Layer 4 of a small transformer language model trained on English Wikipedia (8 layers, counted from 0, width 96).
Take only the direct path to the model's output, skipping the later layers: a vector added to the residual stream pushes a token's score in proportion to its dot product with that token's output vector.

Output vectors of the tokens that the questions are about. A number n stands for n times 0.022.
"ually": -13 -53 -12 -94 28 -1 -1 -21 26 -37 -22 14 -66 18 46 16 -22 -6 45 22 -9 7 6 -52 12 -17 2 -4 26 6 19 26 -14 -7 -25 -53 40 7 16 -13 14 14 35 34 -9 23 10 19 2 -33 -9 -5 -13 -16 -11 -8 -14 -31 14 35 2 36 59 -25 -19 15 -9 8 20 42 -18 -24 -59 -8 -3 3 -38 2 -9 38 38 -13 -25 37 -12 -37 27 10 29 7 -32 -2 -23 -16 46 63
" The": -8 -4 23 -1 0 -2 18 16 11 8 -10 -5 -1 -23 25 -1 -11 9 21 20 13 9 5 -16 -9 10 -7 -11 6 26 -23 -13 6 -23 -11 -32 -1 23 25 -3 6 8 -7 0 11 -15 0 20 18 -22 -14 8 18 -21 -8 -12 -43 10 -4 39 -25 -3 6 -3 14 -1 11 0 8 -1 -16 1 -6 -9 -13 3 5 -1 -9 17 -6 21 2 16 -19 11 2 6 -7 6 10 21 3 13 8 -13
"Born": -6 -18 12 -18 -3 17 3 -6 -21 -8 4 -12 -47 -9 -20 2 -27 15 13 -19 6 18 -8 -24 18 3 -12 8 -26 18 -27 27 -34 20 -5 -93 23 -43 -17 -15 -1 -28 1 -1 23 -8 -11 -1 -10 25 -2 11 -27 -27 7 15 23 -2 9 12 -14 14 23 13 1 -5 0 -6 -6 -17 -24 -10 -28 -12 -10 6 0 13 -3 25 39 -6 21 13 -10 -19 17 16 4 16 20 13 -5 -21 -1 49
"osa": 8 -4 -10 -38 10 -10 -18 12 23 3 -11 15 -5 4 -14 -21 14 -2 14 -5 -8 -22 9 5 7 25 -3 -32 -10 23 -33 0 19 4 -11 9 21 -9 9 -10 43 -39 -8 3 1 9 18 -16 2 8 10 1 -8 -6 2 12 -15 9 17 27 26 29 4 6 1 -9 -16 34 -1 12 -13 -13 1 -4 0 5 -7 -25 2 10 40 -14 0 -14 -35 10 -22 26 -4 12 -26 7 -23 -31 20 7
" Insecta": -18 17 -14 -40 -55 -34 19 18 0 -18 -2 -35 -35 20 22 -32 -12 4 21 11 -1 -32 17 -29 33 39 -6 -3 -16 26 -30 38 -16 -25 -1 -68 20 3 49 -29 20 -25 -4 -3 12 26 8 24 59 -3 6 -48 -1 -84 -38 3 -15 42 53 22 44 11 -2 45 -16 16 2 17 2 32 -7 -18 10 -24 -3 35 -25 18 -6 49 55 5 -34 15 -13 -6 -29 -3 -5 2 -45 -15 -67 -21 40 26
"urer": -20 -3 -38 -24 -48 19 24 -18 -18 -3 -25 -1 -16 -1 1 -31 -65 -25 4 -13 7 8 33 -45 -2 24 -11 2 -53 -13 -7 -7 -5 37 -49 -32 42 -5 12 -19 -16 -18 -19 25 -17 -25 65 36 15 -24 -19 -10 -4 -9 14 -35 36 -16 40 -2 20 32 5 9 -26 -9 -26 10 -27 4 -18 -13 -24 -14 -36 38 -8 24 3 24 50 13 -13 22 -12 -22 17 -14 -16 11 1 37 -12 13 14 30
" Swing": -35 5 -32 10 27 -5 0 -15 7 -17 -8 18 -9 5 1 -10 -17 -20 17 9 -9 6 -21 -26 -4 4 -32 19 -4 27 30 12 12 -15 -22 -8 6 -7 -6 -11 12 -29 15 26 8 -16 3 22 18 -9 -5 4 -16 -13 -21 23 8 24 -11 36 11 32 27 -29 -22 -4 -40 -6 -7 -5 -12 6 22 -15 11 23 8 3 12 20 21 -30 18 -13 22 -26 4 44 -28 22 -29 -27 -5 -19 -5 27

Each question shows what one neuron of this layer's MLP adds at an activation of 1. A number n stands for n times 0.0077.

n382: -23 1 -20 -9 30 0 2 2 20 8 -5 -7 -18 13 -10 -1 10 1 23 -12 14 26 9 13 19 10 37 -1 2 -4 -6 10 -4 -2 7 -12 -19 4 -15 -1 -2 -8 2 -4 -24 12 4 1 5 -2 12 5 3 2 -10 -31 -29 19 20 -14 2 31 11 0 24 4 13 11 -10 23 -4 20 15 4 -13 -1 11 6 -27 1 -8 13 8 23 -13 -11 0 -10 5 16 12 -27 31 -17 14 -11
Which two tokens does it push up most, strongest first? "ually", " Insecta"

n17: -17 1 -6 -1 0 10 1 4 17 -6 22 -26 3 2 -12 -4 21 4 -7 6 4 2 9 33 -10 20 24 -11 -2 -1 8 -25 -7 8 -11 9 0 3 -6 -3 -11 -10 -12 -11 5 2 18 10 -13 12 12 7 14 10 1 -9 13 -21 8 3 -18 -23 8 -9 4 -19 1 5 2 -13 3 11 4 11 2 19 4 -4 -12 -22 19 21 -2 -6 1 13 -27 -20 -13 14 -12 -20 2 13 22 1
Pushed up most: "osa"

n227: -1 -3 -37 5 25 -5 -10 -21 14 -2 -12 -3 19 5 25 36 9 -10 10 -33 -7 -7 4 19 -5 2 15 24 -10 20 6 -17 3 -22 1 9 -3 -23 3 -16 9 -2 5 -5 8 2 5 -2 -24 -19 10 6 -8 27 -11 -22 -3 -2 -11 -8 -2 8 27 12 3 -1 -6 -2 -7 -38 -5 -10 4 -11 -15 3 11 -3 23 -3 19 11 6 -7 9 -12 -2 4 -11 -9 8 -5 19 36 -35 -6
Pushed up most: " Swing"

n313: 21 5 -8 14 -5 -8 -11 -23 26 4 -25 -14 2 -26 3 31 1 24 -16 -12 -15 -9 0 -14 -25 7 -24 -6 2 10 14 -6 1 -15 -6 37 39 19 11 4 3 -9 -9 0 18 -1 20 -17 -17 16 30 8 12 -37 -11 21 -24 7 -18 5 19 -7 -1 13 -9 3 26 -12 1 5 -1 -12 6 12 29 23 8 -28 -4 12 24 -14 -36 2 25 21 -25 -13 -3 18 -63 -21 -4 7 6 19
Pushed up most: " Insecta"

n23: 1 -4 0 -2 1 -2 1 -1 2 -2 8 0 -1 -6 0 -3 0 6 0 -2 -1 -2 -1 -4 8 -4 8 2 3 -5 -2 -3 3 -6 -4 2 -3 -1 1 0 -2 1 0 3 -1 -6 0 -1 -3 0 -6 -1 3 3 3 -2 0 4 -1 5 0 1 7 3 -1 -5 -3 1 -7 3 5 -2 2 0 -2 -1 3 0 0 2 2 -1 3 -2 4 2 -2 0 -11 7 6 -1 -1 4 4 4
Pushed up most: " Swing"

n96: -18 0 14 -4 42 -9 2 -9 18 0 4 -8 -27 -10 -10 13 -25 8 -1 19 26 8 -16 11 16 3 2 7 9 -13 -4 11 -5 6 30 32 -34 -5 -6 39 6 -17 -33 -2 8 -15 -12 6 -3 15 10 0 13 -6 2 37 0 -8 -4 -1 -27 -34 -11 -7 4 -13 -7 -6 30 4 -13 -18 15 3 1 21 3 23 9 -10 -45 -4 -38 0 4 9 -13 24 -4 -5 -4 21 20 11 -20 8
Which of these tokens does it push down most? "urer"

n207: 11 -26 12 -15 -14 -7 -23 -35 -23 0 -10 6 -14 9 -5 -5 5 6 20 8 -36 46 2 24 4 -23 16 17 -13 -5 -9 4 -2 12 4 -5 -2 2 0 12 0 4 7 13 -11 -13 3 5 -3 -5 0 -16 -13 -14 -6 -9 -8 -10 1 19 -22 -3 13 -6 -14 -21 6 18 5 1 5 19 15 6 16 -7 49 -6 -20 -12 -29 -35 4 20 1 7 8 1 -2 -4 13 -17 0 -22 19 21
Which three tokens does it push up most, strongest first? "ually", "Born", " Swing"

n71: 0 1 5 -6 -6 -6 3 -4 -2 2 1 6 -2 -4 -9 -6 -11 -6 -6 0 0 0 -2 0 -3 -8 3 4 4 12 5 1 8 -2 -6 -4 -1 5 1 4 2 8 -2 1 3 -3 9 3 3 -5 4 5 -3 8 3 7 0 -13 5 -3 1 11 1 2 -1 -4 2 1 -6 -1 -1 3 -2 6 4 -3 -7 6 -1 6 5 4 7 -7 6 -6 0 -9 -6 5 -1 -2 4 13 1 -4
Pushed up most: "urer"

n143: -1 -4 1 5 5 0 -1 3 4 5 -5 -2 0 -6 11 -2 0 4 5 1 4 3 2 2 5 -3 -1 -4 -5 -6 -2 0 -4 -3 1 -3 -2 1 2 7 -4 -7 -3 5 -6 -3 -2 5 3 -5 -7 -1 3 -2 -5 -4 -5 8 -3 -2 6 6 1 5 -7 8 -1 4 -4 2 0 4 3 2 1 -2 8 3 1 -9 7 13 -8 11 1 3 2 -11 0 -8 4 -10 -5 -1 -5 -4
Which three tokens does it push up most, strongest first? " Insecta", " The", "urer"

n323: -1 -2 2 -1 -1 2 -1 3 -2 -1 3 4 1 0 -1 -1 -1 -2 -3 -3 -3 -3 2 1 -1 0 -1 0 0 6 -4 5 -1 1 0 2 2 0 1 5 -3 2 5 -1 0 -6 2 -1 -5 -5 -6 0 -1 4 1 4 0 -3 2 3 -3 -1 -3 3 -4 3 0 0 -3 3 1 0 1 1 -4 -4 0 -3 1 -1 3 2 5 -5 1 -1 2 3 2 -4 -4 1 -1 2 2 0
Pushed up most: "osa"

n373: -12 -10 -1 1 4 -5 -14 9 -17 -20 9 -5 2 -2 0 27 -7 -18 3 4 9 -4 -1 -8 -1 4 -2 -3 4 12 1 19 7 2 -7 -2 -26 -9 12 -8 -8 4 -11 -1 -11 3 -2 -1 1 3 -16 -29 3 6 -12 -3 -5 3 -1 -2 -7 -9 -6 -2 2 6 10 -7 -10 4 -21 7 9 1 -4 -2 6 18 10 0 -27 -5 -1 0 15 -10 -1 -17 -6 3 -9 -9 -24 2 10 5
Pushed up most: " Insecta"

n183: 5 5 -2 -1 -1 2 -1 2 -2 -2 1 -1 -3 0 4 1 1 -2 0 0 3 4 2 -6 6 -1 2 2 -4 -3 0 -1 -1 -2 1 -4 -3 -2 -2 1 0 1 0 1 0 0 0 2 0 4 4 2 -5 0 1 -3 1 0 0 -1 1 -2 -2 2 2 -3 -2 -4 1 4 -1 -3 -2 2 6 -4 -1 1 -3 2 -2 -2 -2 3 1 -4 -2 -1 -1 -1 1 1 -2 0 -1 -1
Which of these tokens does it push down most? "osa"